Layer 3 of a small transformer language model trained on English Wikipedia (9 layers, counted from 0, width 128).
Take only the direct path to the model's output, skipping the later layers: a vector added to the residual stream pushes a token's score in proportion to its dot product with that token's output vector.

Output vectors of the tokens that the questions are about. A number n stands for (n - 500) times 0.0046.
"ize": 573 495 470 528 673 507 500 533 503 511 475 458 465 704 331 590 388 324 488 636 377 565 507 483 572 518 722 592 569 509 558 462 500 462 484 466 477 311 652 539 561 512 643 375 588 639 509 293 594 448 653 611 472 343 591 397 507 776 502 531 380 561 455 462 597 413 378 561 545 469 505 288 559 455 561 547 564 587 674 485 445 481 553 500 559 474 374 490 472 405 529 563 537 568 397 398 507 447 495 458 393 602 450 575 529 481 532 422 342 549 500 660 528 436 386 371 352 305 486 552 520 516 549 650 426 474 559 418
"Eukaryot": 340 485 561 539 676 497 372 637 434 372 357 549 450 618 415 486 500 591 525 480 471 603 486 587 500 672 694 496 489 724 362 574 585 390 613 467 516 391 531 645 663 351 673 319 606 631 286 307 646 404 616 599 622 448 440 525 566 594 574 688 534 576 296 437 441 529 431 598 491 593 421 518 471 410 624 596 420 572 589 583 352 358 400 555 613 470 369 447 339 439 480 603 439 529 465 346 461 475 366 525 377 806 302 390 557 571 730 264 533 619 689 533 462 550 360 437 277 472 562 272 623 506 487 722 616 683 596 375
"its": 468 507 436 446 480 438 390 536 533 479 514 388 572 647 318 545 403 356 487 575 454 707 562 500 660 483 561 379 389 395 434 385 591 544 500 332 553 432 524 629 459 452 664 289 543 487 408 506 532 514 550 561 400 447 457 474 551 616 352 455 423 549 448 466 270 511 303 503 469 511 545 443 506 438 573 602 542 705 552 468 465 442 453 331 448 566 421 487 404 533 656 516 491 382 428 453 440 535 393 521 525 564 568 559 530 415 613 450 506 464 570 634 662 466 485 468 452 539 550 382 526 634 502 643 481 498 446 401
"\\": 442 566 525 351 773 574 241 732 342 470 439 325 522 536 300 682 283 568 500 769 301 845 549 474 509 583 593 241 240 754 482 664 848 492 655 364 646 125 864 679 457 26 884 89 664 883 204 304 629 529 759 437 629 308 608 335 658 696 524 774 692 674 78 336 348 411 178 797 295 362 384 227 740 406 804 752 692 703 801 729 271 629 390 452 479 552 366 428 285 298 663 584 245 424 496 331 389 645 352 602 413 771 197 330 596 617 929 217 496 584 787 556 483 397 455 327 107 406 626 261 803 640 488 969 440 735 554 431
"songwriter": 513 699 515 323 544 529 417 605 413 587 452 495 468 470 380 459 429 460 570 586 426 625 509 603 623 565 588 297 466 567 462 557 611 502 590 589 503 332 747 563 542 381 699 272 580 514 385 436 588 663 615 449 569 462 685 351 681 635 404 494 500 445 398 479 325 517 367 717 438 421 430 544 627 505 700 528 419 595 656 587 359 602 460 552 530 451 482 462 508 381 495 511 423 517 447 417 605 514 410 528 365 585 356 475 480 578 493 366 426 459 582 392 496 463 481 468 460 442 633 517 640 460 462 687 558 578 477 491
" trial": 503 552 545 397 593 471 391 569 444 495 561 498 557 553 558 479 567 465 449 435 368 535 477 437 546 441 500 400 489 563 555 573 547 527 429 515 589 403 611 655 408 390 509 391 524 555 480 439 562 492 538 465 563 428 516 461 565 502 604 525 591 507 280 375 521 491 387 540 443 476 507 462 577 451 588 524 550 454 573 444 511 622 542 557 472 510 425 496 483 454 481 478 435 516 496 579 459 532 556 568 439 528 507 531 555 492 666 428 433 410 651 481 478 487 517 358 412 431 536 464 517 568 405 543 538 581 625 532
" Angeles": 360 503 676 459 659 380 353 581 419 435 505 398 463 448 512 539 410 588 570 552 453 629 441 535 620 466 588 512 421 516 427 703 596 406 740 384 625 466 690 521 426 267 528 442 500 565 401 269 564 594 623 517 500 320 436 417 450 688 565 452 553 500 234 425 445 560 512 590 365 471 459 465 587 584 630 691 534 607 606 629 430 452 545 612 558 455 531 482 483 357 677 398 336 526 354 492 452 682 380 517 464 493 285 506 481 602 702 425 514 556 554 481 459 487 508 324 389 459 550 479 649 567 455 685 624 518 574 555
"course": 418 679 468 553 657 593 420 575 505 531 473 444 452 552 456 553 587 539 487 483 582 661 621 420 591 406 545 420 370 514 507 476 542 421 598 400 594 442 668 598 498 420 524 285 471 609 441 503 513 466 638 485 465 425 516 370 564 606 529 521 533 562 335 492 433 413 451 742 397 523 404 432 590 408 676 646 521 612 635 410 393 463 457 502 532 450 452 470 502 483 653 596 456 526 540 590 454 633 460 461 537 651 326 421 631 480 514 397 448 444 623 400 517 398 461 329 301 467 547 392 590 578 610 630 414 590 583 484
"try": 492 583 340 415 626 482 389 542 440 498 442 480 464 586 416 520 505 496 536 555 508 671 608 479 558 412 545 342 448 421 550 651 598 334 668 445 544 509 671 559 565 472 531 249 547 578 463 373 467 468 639 496 523 443 559 437 641 623 446 546 368 471 270 243 503 590 375 584 502 463 579 516 626 469 573 485 574 478 556 619 428 361 558 504 483 454 554 496 350 343 505 398 479 519 558 604 442 624 514 448 444 567 401 515 445 550 556 356 564 386 562 496 462 504 485 459 411 500 508 464 410 552 487 674 518 472 551 439
" Ащ": 438 566 521 345 773 569 253 727 342 470 435 325 518 531 300 678 278 568 500 769 301 845 549 474 509 582 588 235 240 760 482 668 855 492 648 359 651 125 864 679 457 27 875 89 664 883 210 304 629 521 766 437 629 312 603 335 658 689 524 773 687 674 78 336 349 406 171 796 296 358 388 233 745 406 810 759 696 703 800 723 277 624 390 452 483 556 366 426 285 291 663 584 246 424 492 327 394 645 352 594 409 771 192 331 596 617 936 217 491 584 787 561 478 397 459 322 108 406 621 261 796 640 492 968 440 735 558 431
" /": 528 525 452 542 435 508 557 498 532 503 448 578 477 417 433 475 575 527 544 616 538 574 434 557 526 566 422 540 538 471 500 506 539 422 542 596 511 540 585 480 495 476 592 368 492 583 471 594 472 506 505 494 544 510 514 469 480 507 424 436 443 658 353 471 473 547 432 445 473 599 452 532 542 348 453 557 594 548 516 525 571 597 377 444 447 471 561 494 582 438 468 536 549 528 392 505 433 488 498 506 420 462 575 500 509 488 510 456 469 460 574 565 494 459 532 435 434 516 497 528 529 309 602 596 450 487 525 526
"est": 625 415 440 477 694 532 380 528 485 440 536 401 403 507 565 633 523 443 487 426 521 607 531 543 472 490 475 645 437 454 481 492 686 550 514 507 500 472 506 529 540 408 565 359 498 495 395 415 500 635 517 527 479 513 522 605 507 458 399 652 464 529 337 584 384 608 426 534 431 605 567 429 422 451 550 620 502 524 592 505 325 407 577 511 602 574 478 474 475 378 519 481 583 467 377 366 405 530 571 657 512 648 506 620 606 458 483 503 358 547 525 480 542 431 390 544 415 457 649 327 466 643 446 550 381 433 525 518
" Rushmore": 500 576 546 455 795 525 262 625 378 450 485 366 513 575 335 649 445 454 471 598 364 745 503 484 506 554 640 332 307 646 470 598 753 446 648 360 613 264 745 737 544 95 670 250 568 670 356 281 626 533 710 418 584 357 588 390 618 609 491 780 649 690 293 398 377 463 186 691 424 445 442 306 628 425 767 742 478 637 658 600 285 503 402 504 451 519 352 429 398 368 584 512 396 491 486 421 475 605 381 546 409 743 266 419 611 555 916 321 459 485 691 617 500 486 438 346 248 323 618 269 759 543 506 867 512 681 523 459
" side": 584 527 472 496 535 567 444 564 548 652 447 524 451 474 469 618 481 482 517 533 471 558 611 545 499 566 544 401 550 542 465 513 460 485 508 512 495 347 514 693 480 387 587 445 541 546 512 469 506 533 532 548 522 463 527 413 486 489 530 565 491 542 424 535 410 458 340 462 488 455 414 506 529 458 585 600 420 553 541 507 474 434 399 492 531 464 430 494 458 481 474 588 480 551 521 543 466 586 465 495 439 566 554 504 542 613 498 504 518 508 465 605 497 447 530 491 531 592 467 357 577 433 520 515 486 539 555 520
"cle": 600 590 562 506 522 373 401 549 519 423 520 470 586 396 337 484 502 454 593 528 528 734 476 377 587 597 644 317 555 489 571 382 669 434 563 442 585 419 603 455 571 378 552 453 533 531 324 454 557 550 553 542 508 451 525 528 494 491 568 627 474 395 347 534 412 546 344 590 513 443 423 434 448 395 478 423 589 477 588 421 404 430 489 361 609 609 406 479 418 308 631 437 442 457 510 556 470 453 487 528 550 534 536 453 585 456 487 393 544 536 549 413 527 518 478 478 555 528 518 523 527 584 534 616 500 561 544 626
" Census": 537 408 584 423 490 643 472 593 369 317 555 398 566 590 540 595 510 416 549 544 551 663 500 498 459 563 396 319 388 553 527 538 563 357 639 404 492 424 601 567 487 409 708 338 516 542 408 552 611 619 622 628 587 443 457 449 598 562 427 531 527 635 407 588 506 542 496 621 405 554 400 472 713 444 651 580 580 526 573 477 482 464 431 464 671 528 621 466 413 260 537 556 512 437 531 465 517 474 549 475 478 657 478 267 533 500 639 408 437 452 561 476 422 569 448 525 366 472 558 413 631 457 579 657 566 554 418 564
"Election": 474 461 521 355 492 522 490 602 305 497 541 447 534 581 582 509 557 548 460 500 522 678 433 464 517 529 524 325 447 611 552 498 599 531 510 396 520 393 623 605 544 509 780 340 597 515 447 421 568 518 549 546 514 427 584 428 584 543 511 551 591 542 358 466 516 465 523 597 416 498 491 544 553 382 606 526 597 529 602 401 448 483 494 519 469 513 439 470 453 370 553 549 413 390 589 516 457 521 475 523 505 493 389 440 500 524 634 440 390 510 514 459 483 434 530 415 434 359 477 414 650 555 552 634 549 522 495 525
"⁄": 514 446 436 384 600 573 497 622 547 430 390 522 489 523 433 366 415 567 381 605 379 491 528 456 553 457 489 379 474 713 622 485 625 588 509 451 502 340 645 491 447 255 611 377 625 550 518 464 553 588 617 600 459 493 540 553 658 648 442 632 588 576 306 607 468 518 366 533 315 406 470 587 512 418 500 438 496 528 649 482 521 604 454 517 595 662 526 454 498 431 414 587 445 392 413 354 372 507 473 521 461 649 518 448 467 519 673 473 500 444 630 459 513 572 460 461 310 556 453 442 586 520 482 714 634 600 522 593
" woman": 468 496 481 444 463 565 412 580 476 489 541 484 532 591 482 507 440 518 405 506 572 535 374 467 429 537 695 369 384 490 474 464 497 453 583 470 525 376 660 563 612 335 636 399 550 565 352 535 560 524 602 461 530 489 553 454 584 572 465 571 502 557 316 440 462 614 461 530 329 440 466 428 531 582 544 549 449 487 607 548 448 561 462 429 430 576 537 486 425 282 472 517 428 486 439 481 504 645 405 550 447 508 414 463 564 526 485 452 534 517 567 558 445 435 544 482 422 457 485 384 593 504 353 562 579 490 480 652
" DUP": 437 586 540 382 747 578 253 707 345 467 477 357 542 554 274 640 303 591 534 717 316 820 559 472 516 554 599 234 269 759 461 680 831 449 665 396 677 201 840 701 459 93 881 99 634 860 253 295 623 535 711 431 645 330 582 352 705 668 562 772 700 652 135 355 356 406 214 795 348 355 349 256 740 436 825 759 641 694 799 698 236 610 364 505 448 529 364 437 305 268 635 615 244 420 493 326 376 651 331 627 422 728 235 343 623 611 895 248 479 560 785 558 467 402 470 314 111 411 603 254 737 620 531 938 455 724 543 488
"point": 445 533 478 549 549 458 522 566 405 407 537 521 508 523 389 539 484 430 417 446 465 576 539 526 426 418 558 433 443 588 522 517 715 498 524 441 588 389 626 595 606 503 526 353 486 563 484 414 422 471 591 563 427 448 589 562 437 557 481 614 628 525 354 425 472 525 449 571 502 425 467 562 490 363 525 561 603 603 657 560 497 538 432 530 500 566 328 488 489 659 555 484 553 465 405 519 340 517 444 452 382 635 408 495 510 522 541 362 456 594 580 498 572 413 464 365 298 481 581 372 627 575 590 626 605 492 610 489

Each question shows what one neuron of this layer's MLP adds at an activation of 1. A number n stands for (n - 500) times 0.0009.

n70: 514 601 399 532 476 490 433 720 664 439 523 519 503 526 447 593 648 461 545 550 484 323 331 583 524 464 765 572 672 562 388 765 651 456 366 421 351 545 473 578 554 444 571 670 503 391 493 601 489 413 471 563 344 599 575 382 566 468 568 558 487 628 524 352 457 670 570 465 408 452 751 235 493 400 638 398 576 583 399 523 429 450 546 422 604 542 554 521 339 454 527 610 619 443 520 522 500 575 581 368 344 571 534 726 654 453 504 511 460 331 294 577 554 472 490 850 500 432 782 482 728 516 401 551 634 676 193 404
Which of these tokens does it push up most? " Rushmore"

n181: 606 496 503 641 525 463 570 478 618 412 282 427 413 446 538 452 510 595 324 608 611 404 460 290 434 445 524 432 430 496 429 381 463 557 712 603 500 504 688 418 458 554 668 605 557 407 906 546 762 510 640 576 673 425 358 630 588 449 587 644 452 608 416 410 576 368 537 440 397 277 437 594 235 686 232 472 248 648 576 510 630 614 747 293 598 577 514 229 586 439 592 562 566 490 486 356 605 446 639 588 540 386 472 517 608 394 586 553 451 579 489 610 407 696 675 421 434 458 504 449 318 579 426 284 740 618 346 623
Which of these tokens does it push up most? "⁄"

n213: 443 446 591 407 426 494 513 315 507 497 425 593 434 673 435 423 509 497 677 512 539 586 613 540 494 531 687 460 321 497 370 283 546 395 455 595 383 578 576 557 441 425 456 578 459 587 516 415 459 528 371 361 702 355 651 494 397 339 611 614 688 193 568 361 559 463 524 625 605 567 517 566 333 487 544 535 390 341 624 515 311 231 526 683 370 494 487 188 520 582 399 587 552 566 548 562 390 409 306 490 518 642 377 559 478 415 651 568 469 396 547 473 450 294 503 351 560 503 293 625 629 438 656 470 622 518 426 483
Which three tokens does it push up most, strongest first? "Eukaryot", " Rushmore", " DUP"

n370: 387 532 507 347 630 473 535 441 511 518 513 413 647 378 399 483 456 620 645 326 453 528 507 451 609 452 608 459 271 511 447 442 681 432 579 314 482 493 393 678 714 511 191 489 493 459 434 641 374 380 515 704 362 516 538 562 404 555 419 567 521 511 475 576 576 395 704 544 593 390 346 402 381 583 693 421 362 547 249 677 463 448 385 392 398 446 440 216 407 356 596 333 500 463 649 322 676 276 279 472 443 559 613 709 345 347 406 310 528 470 557 406 684 440 369 641 609 652 370 544 437 307 454 703 553 602 489 186
Which three tokens does it push up most, strongest first? "Eukaryot", "its", "cle"

n404: 523 464 516 262 480 447 369 378 388 615 491 528 628 631 549 607 513 478 388 518 605 530 353 666 286 503 465 490 662 670 400 599 313 643 355 229 430 630 413 557 589 432 372 633 453 366 514 454 611 315 607 429 264 478 370 619 724 390 532 541 384 364 671 453 396 497 362 406 484 703 328 372 426 591 656 497 439 415 415 468 383 607 309 605 350 547 500 643 461 398 510 618 572 556 523 339 642 522 645 520 491 642 503 591 671 626 386 582 382 369 457 516 401 660 429 493 362 566 582 407 582 578 550 505 602 626 483 195
Which of these tokens does it push up most? "Eukaryot"

n397: 417 597 244 627 306 640 387 406 442 555 411 435 507 334 561 162 644 433 560 417 474 414 487 434 521 554 731 530 414 757 542 707 629 538 511 510 393 468 552 542 377 504 569 433 437 309 418 459 385 490 656 480 462 574 449 426 402 378 687 385 618 690 533 257 476 711 493 492 604 455 336 349 595 718 677 507 535 581 394 579 523 443 713 438 496 398 524 793 420 313 455 537 536 389 417 561 706 480 328 545 620 338 386 510 582 483 469 515 415 500 331 503 438 544 624 645 336 472 531 378 764 355 486 297 654 494 563 566
Which of these tokens does it push up most? " woman"

n337: 418 400 493 402 606 392 694 474 500 514 531 551 588 596 364 538 622 783 533 401 391 557 544 534 557 444 551 407 596 489 547 548 318 500 758 424 325 438 529 367 546 683 447 342 608 373 386 407 462 373 427 705 422 296 421 515 473 604 327 503 615 675 338 511 573 588 385 553 441 543 462 663 558 504 485 604 467 938 665 415 497 594 560 635 346 449 700 527 428 417 707 644 493 493 336 490 426 708 356 407 396 418 514 742 394 753 532 748 416 489 294 224 613 556 542 551 553 354 578 696 443 434 525 408 419 493 627 496
Which of these tokens does it push down most? "cle"

n229: 536 507 608 872 601 413 333 500 365 375 648 538 222 427 461 503 456 545 722 604 497 616 550 591 598 304 551 612 553 588 480 554 548 417 618 600 553 534 577 483 464 605 487 544 680 481 663 493 496 464 735 552 487 533 619 442 493 784 651 513 500 493 619 534 661 634 600 268 410 397 497 572 453 742 493 537 345 703 520 345 487 526 607 729 480 588 308 525 507 357 404 526 370 378 576 571 592 566 517 695 413 365 368 565 454 497 687 461 507 525 668 531 283 552 455 443 389 536 365 431 513 484 463 455 549 656 651 587
Which of these tokens does it push up most? " Angeles"

n351: 674 524 597 526 450 707 620 733 445 420 599 668 548 670 500 316 318 497 294 277 546 318 434 260 355 619 390 821 725 393 619 574 659 479 567 358 542 668 612 451 369 418 611 572 654 476 686 406 658 358 567 330 660 570 592 496 625 323 606 586 571 539 488 486 531 531 553 437 391 353 419 362 419 581 567 570 411 439 471 724 464 405 434 248 589 503 500 398 573 450 434 438 392 546 765 380 528 433 406 629 592 493 347 500 472 500 635 522 507 641 590 434 312 423 453 511 383 490 497 522 548 690 381 434 517 442 667 471
Which of these tokens does it push down most? "its"

n321: 687 562 387 349 601 642 515 450 488 303 465 389 769 528 435 582 570 429 676 541 629 533 648 792 638 546 661 553 642 410 437 585 469 297 653 422 463 470 504 411 304 613 525 455 470 610 458 493 563 427 504 589 727 352 216 451 592 572 577 692 525 582 610 421 590 822 410 417 303 437 690 202 485 597 504 430 275 485 395 366 493 335 523 535 410 598 599 393 291 574 430 543 773 535 434 456 318 468 606 577 497 577 650 536 482 423 451 594 406 516 566 576 481 461 739 417 682 350 613 260 507 561 290 665 493 531 272 353
Which of these tokens does it push down most? "point"

n148: 333 358 479 385 533 600 442 443 431 540 379 507 435 643 247 496 697 451 700 605 316 467 428 365 550 447 653 454 348 251 577 605 576 650 345 655 849 638 354 463 414 541 273 511 482 441 646 641 665 478 433 450 496 333 326 325 445 541 552 638 394 567 413 463 397 471 545 430 539 518 166 341 648 393 562 471 675 433 448 639 597 532 321 405 407 514 489 410 546 686 558 400 523 551 464 639 406 510 647 394 521 466 533 593 579 540 593 582 475 295 515 243 646 435 539 381 507 569 681 368 705 550 818 535 586 412 674 722
Which of these tokens does it push down most? "Eukaryot"

n108: 319 523 522 371 493 484 454 486 486 297 682 397 304 465 506 510 538 395 365 558 371 380 429 521 713 275 468 401 694 487 599 599 637 606 423 407 533 524 404 477 405 453 523 449 513 405 534 678 557 611 404 629 658 496 500 500 529 647 519 349 638 483 397 557 342 454 463 440 648 556 385 474 389 520 444 487 372 409 592 351 218 590 376 666 497 299 417 693 406 471 454 377 616 556 579 684 336 393 548 622 559 579 724 425 343 497 215 475 568 395 572 332 497 500 571 561 448 457 398 442 700 580 589 203 493 417 446 698
Which of these tokens does it push up most? " trial"

n249: 439 338 528 709 360 404 411 474 534 231 397 445 482 490 557 712 565 535 213 684 311 508 374 630 575 728 583 332 435 600 714 367 436 504 327 307 511 422 656 791 421 511 532 615 566 483 392 500 356 654 566 570 309 488 370 504 527 515 548 424 388 437 526 618 465 632 398 291 306 580 492 464 474 603 450 642 304 489 660 625 497 588 598 492 489 414 518 711 607 277 576 464 657 616 258 386 321 448 395 467 561 459 317 433 471 558 544 454 564 473 709 405 684 417 479 385 436 763 317 380 339 426 641 623 507 530 651 576
Which of these tokens does it push down most? "try"

n37: 408 293 706 418 590 593 456 621 343 460 494 625 362 510 390 341 558 664 580 437 694 450 273 413 456 569 867 572 588 601 609 657 546 510 649 688 197 563 572 421 597 441 436 657 531 625 531 500 163 642 416 483 632 629 424 448 640 630 367 661 576 497 541 417 510 701 397 377 437 445 680 567 652 497 536 589 451 437 385 480 635 387 603 375 476 513 537 348 360 336 449 393 437 490 500 478 551 467 504 681 503 567 358 583 557 486 451 475 577 482 409 538 356 507 559 462 392 354 331 585 355 450 432 333 470 547 521 715
Which of these tokens does it push up most? " woman"

n232: 547 303 455 507 507 313 292 476 665 437 440 462 440 555 746 598 338 613 629 472 478 576 465 585 540 458 395 675 520 746 487 332 403 446 653 399 617 414 608 305 441 315 460 610 291 546 297 773 637 603 579 725 447 271 574 503 398 455 545 541 318 374 452 350 382 569 484 651 451 255 433 725 395 415 457 395 309 449 565 481 437 480 650 507 486 557 543 253 511 664 360 602 535 509 346 453 291 474 441 530 475 458 443 562 510 430 633 557 513 447 527 371 528 468 627 308 510 393 653 500 424 471 376 473 497 543 449 486
Which two tokens does it push up most, strongest first? " Angeles", "⁄"

n363: 608 612 587 595 600 435 450 633 458 464 486 548 665 611 457 557 503 350 529 567 483 656 425 504 364 451 452 479 439 308 518 556 481 471 404 205 464 407 624 442 722 489 443 303 376 629 217 511 383 496 613 726 572 516 431 463 437 391 400 579 444 518 664 574 419 486 264 422 740 442 492 765 695 423 423 431 544 607 652 497 589 365 534 341 604 466 486 706 500 427 392 500 463 244 384 318 360 483 395 98 364 538 550 681 600 724 504 659 525 554 439 736 366 584 556 544 661 305 676 369 418 521 616 791 507 453 482 397
Which of these tokens does it push down most? " trial"

n329: 360 644 209 415 443 535 631 531 422 456 216 685 325 688 359 489 490 439 556 551 370 379 285 535 613 407 514 611 287 383 715 489 669 426 481 468 312 470 675 585 547 666 489 568 373 462 599 588 723 438 452 399 489 661 375 409 480 450 416 553 331 541 725 346 561 489 601 283 507 511 469 398 361 530 437 329 372 526 364 546 434 565 303 628 466 609 474 563 496 472 437 286 569 671 688 541 680 507 554 467 590 400 349 457 584 456 520 397 791 382 710 545 434 233 711 617 295 518 482 534 580 662 619 596 212 452 515 663
Which of these tokens does it push down most? " Angeles"

n429: 436 347 593 484 404 571 456 445 492 277 528 365 437 755 467 686 706 713 515 736 314 453 599 440 426 518 650 605 623 580 575 309 660 384 527 576 534 469 636 549 319 788 656 473 470 621 384 500 431 463 548 569 680 735 556 565 154 488 425 532 602 229 536 561 376 688 542 487 485 643 318 444 587 572 292 609 687 757 408 608 511 592 461 398 354 386 332 730 567 565 631 621 411 422 515 194 433 414 450 616 560 484 448 526 574 463 566 488 345 416 422 436 484 689 395 312 478 526 470 263 463 464 455 765 459 431 557 796
Which of these tokens does it push down most? "try"

n342: 379 476 393 599 514 648 627 318 380 438 510 434 606 420 578 547 444 534 546 371 480 476 507 647 479 773 427 594 548 461 402 239 601 577 412 554 535 414 566 455 634 447 438 454 538 324 193 386 709 431 500 530 497 477 136 269 459 834 536 375 605 606 629 595 598 647 388 421 446 399 577 572 426 327 530 517 621 571 518 330 586 660 221 445 586 507 479 361 529 587 545 473 468 487 517 558 600 387 450 361 549 438 597 589 497 493 523 285 520 323 417 618 783 467 382 390 562 448 383 457 314 355 733 661 695 494 458 577
Which of these tokens does it push down most? "try"

n26: 479 479 422 437 558 416 504 374 671 637 524 349 665 398 479 427 429 349 341 477 426 544 443 688 286 507 361 648 419 276 322 599 541 447 742 607 511 478 457 350 472 489 475 318 668 643 712 514 637 496 683 462 667 242 556 555 288 533 487 463 472 381 479 695 351 311 463 327 531 560 354 454 342 623 856 532 370 573 322 354 594 288 470 284 555 530 557 358 470 555 486 531 533 480 475 401 278 463 540 738 477 641 567 577 331 507 433 439 378 353 493 473 301 340 238 475 567 521 405 552 475 683 614 423 598 457 446 646
Which two tokens does it push up most, strongest first? "est", "its"

n85: 464 457 586 260 660 379 511 493 215 358 693 352 616 524 566 744 209 441 449 381 602 678 560 727 645 583 534 756 390 565 532 500 500 314 391 500 518 658 335 446 401 624 387 361 320 586 397 468 389 436 558 594 529 524 647 526 558 415 585 700 590 369 641 529 604 574 682 496 232 403 421 500 685 609 317 396 383 726 581 534 419 622 466 736 592 551 386 549 541 476 322 423 434 372 421 652 390 616 570 375 386 679 411 668 521 500 484 634 556 504 304 322 489 609 465 595 518 468 564 433 504 417 607 490 391 467 562 616
Which of these tokens does it push up most? "est"

n367: 567 574 625 687 515 504 463 516 586 482 454 444 522 539 489 511 662 435 644 517 373 622 360 358 809 540 613 349 352 371 604 557 539 541 523 612 700 736 343 589 302 409 787 313 646 368 321 286 296 636 420 348 504 699 488 610 730 515 521 648 435 564 535 455 768 365 595 563 348 705 492 562 372 428 401 627 534 496 214 667 384 326 605 446 386 373 467 454 426 300 470 679 297 294 545 490 437 631 265 578 367 593 633 453 401 519 553 476 566 567 507 448 590 675 403 553 404 426 305 488 485 551 452 202 533 548 651 625
Which of these tokens does it push up most? " DUP"

n437: 543 446 438 682 552 500 575 398 629 479 671 442 532 559 436 493 500 594 250 460 435 234 449 607 600 486 428 612 561 393 543 448 489 547 485 731 432 604 529 641 215 478 500 615 573 479 400 658 581 464 516 546 273 678 401 493 567 478 572 538 570 522 720 460 546 390 432 790 672 464 530 464 423 533 427 660 853 272 729 604 722 662 477 504 481 545 561 450 671 562 457 581 452 466 569 527 582 648 549 803 490 267 486 436 682 194 811 566 674 588 565 568 653 511 395 308 682 511 461 354 571 539 648 392 621 497 346 439
Which of these tokens does it push up most? " trial"

n248: 354 467 511 662 777 538 724 508 331 398 611 386 257 384 525 536 455 486 679 578 423 276 579 535 584 600 472 344 456 653 393 458 664 177 519 664 526 466 448 283 674 286 522 534 648 656 523 573 401 431 532 471 588 627 791 436 592 428 497 441 536 552 461 619 335 366 448 761 693 511 291 533 608 478 426 511 474 496 425 511 576 615 511 469 451 709 650 415 295 609 452 529 542 611 364 578 533 342 519 463 352 729 358 468 391 603 500 390 489 570 679 382 422 431 233 388 409 573 329 352 507 200 610 360 706 551 586 488
Which of these tokens does it push down most? "its"

n316: 474 536 450 569 269 364 539 696 652 617 428 460 351 425 497 526 509 557 470 467 387 254 463 354 633 500 356 258 461 597 236 677 476 421 507 484 526 446 569 441 361 661 520 379 401 553 507 533 383 614 525 570 421 647 458 460 461 629 369 391 570 202 465 396 644 144 373 363 526 678 427 454 560 453 539 431 493 574 604 484 447 561 497 297 402 363 690 833 417 437 543 545 473 330 405 494 516 563 340 480 407 469 526 548 406 625 300 539 513 538 582 348 639 462 353 564 510 500 445 463 412 605 467 209 594 515 447 431
Which of these tokens does it push down most? " Rushmore"

n345: 309 341 578 342 286 473 522 598 526 677 485 503 683 497 525 546 515 706 564 593 533 575 361 384 500 369 641 509 403 363 211 503 454 462 557 570 547 413 497 456 559 487 460 584 576 186 455 503 490 655 615 301 218 472 364 574 415 396 434 375 616 481 481 557 494 460 524 571 466 412 540 354 370 510 661 576 506 490 523 392 411 335 431 579 284 300 525 322 510 518 325 423 442 411 516 517 646 518 503 503 417 608 506 454 534 334 462 436 506 570 459 467 427 372 287 586 398 559 444 331 522 476 484 261 376 433 640 394
Which of these tokens does it push up most? " woman"

n331: 441 479 410 409 475 248 473 677 554 490 661 588 288 427 408 419 507 701 373 372 447 414 487 599 545 651 520 342 648 486 528 350 504 500 651 611 545 468 462 392 367 482 596 315 528 388 635 545 627 469 355 406 535 628 522 617 350 668 434 651 517 436 417 465 473 374 575 582 611 406 372 452 612 662 504 709 454 567 443 550 480 629 493 446 358 349 427 207 485 560 528 310 464 621 458 436 606 556 389 663 555 634 717 615 455 296 286 389 589 401 762 418 555 536 473 687 497 376 788 206 407 301 500 618 575 551 472 715
Which of these tokens does it push up most? "songwriter"

n118: 451 438 635 562 510 507 512 554 510 385 453 393 510 384 398 432 472 526 508 608 403 416 440 455 400 572 486 486 387 495 455 643 400 401 492 462 522 622 348 381 544 449 471 700 542 711 444 586 449 547 519 553 554 461 563 487 546 451 585 643 567 397 671 490 543 322 358 542 375 403 547 439 533 510 566 617 576 530 596 580 535 534 376 420 348 556 577 538 435 533 411 490 385 547 354 596 542 467 618 453 549 487 473 456 468 376 722 508 451 526 485 502 497 492 574 391 502 586 301 523 556 469 622 652 542 580 563 518
Which of these tokens does it push down most? "est"

n142: 484 573 543 614 380 557 462 527 564 642 385 663 399 411 497 537 515 482 490 450 518 500 437 385 396 497 439 386 427 646 526 574 275 404 390 389 471 513 404 574 519 627 522 320 375 562 687 602 455 699 431 559 529 579 574 444 645 550 354 670 503 702 412 487 550 579 581 579 270 337 443 336 545 578 469 404 282 484 461 421 618 544 533 660 457 394 615 402 524 245 529 581 579 557 286 311 557 524 391 567 611 487 510 425 519 455 447 442 672 520 598 530 561 520 797 565 323 436 494 619 617 602 193 435 667 485 425 560
Which two tokens does it push up most, strongest first? " woman", "⁄"

n422: 559 497 497 325 750 709 455 329 373 539 537 596 468 384 564 478 472 371 470 415 575 304 454 486 671 589 497 592 409 387 742 620 608 601 633 456 490 637 582 621 535 507 652 621 543 763 480 607 602 390 518 548 510 504 400 436 411 568 667 286 624 460 364 453 637 696 472 673 551 412 448 552 497 656 493 602 377 597 443 594 355 401 360 664 343 398 572 545 517 399 344 615 638 463 396 376 555 400 649 369 540 452 555 535 458 428 511 259 346 687 373 414 431 479 674 390 532 513 487 696 642 532 546 527 407 331 513 596
Which of these tokens does it push up most? " Angeles"

n387: 545 428 388 402 496 552 575 655 471 421 552 507 664 348 439 480 386 557 703 449 530 391 464 423 664 755 378 593 301 433 483 493 421 358 539 346 827 557 500 555 449 620 435 415 503 524 674 500 685 760 496 698 528 681 478 468 444 439 448 651 604 725 615 630 402 395 575 496 738 617 598 538 462 542 728 215 468 423 458 652 487 402 381 507 546 287 417 638 573 357 390 415 528 490 428 353 507 523 489 465 584 579 562 605 616 748 492 423 534 405 370 425 639 514 319 560 596 473 647 564 589 413 638 786 578 682 619 482
Which of these tokens does it push down most? " woman"

n134: 663 507 580 303 553 529 418 326 518 245 474 549 603 447 449 591 454 329 387 555 583 256 383 607 277 645 619 399 448 521 479 503 428 643 507 729 555 475 350 486 503 830 404 635 318 660 628 600 403 668 511 399 777 345 338 468 481 482 477 533 507 440 425 521 578 493 670 441 473 535 438 586 655 630 648 521 511 504 372 357 585 605 391 602 550 408 711 303 412 186 673 493 657 562 611 345 634 444 637 545 591 565 521 296 654 614 554 400 357 559 417 467 478 602 547 436 311 531 576 655 363 517 462 538 586 484 394 547
Which of these tokens does it push down most? "its"

n317: 528 705 560 624 415 447 576 515 449 545 322 411 376 693 534 503 487 584 433 555 437 685 490 563 665 365 682 621 334 319 141 470 413 580 440 628 642 564 570 486 304 532 521 500 472 440 307 548 257 500 549 331 351 434 415 536 621 662 173 731 203 404 600 436 378 473 497 437 500 465 544 586 398 560 563 623 280 539 707 470 615 585 482 518 371 503 340 313 419 621 431 449 629 444 636 568 555 483 691 671 372 489 424 442 390 413 392 348 503 452 483 539 504 500 513 496 380 451 452 576 486 310 531 547 332 539 256 482
Which two tokens does it push up most, strongest first? "its", "songwriter"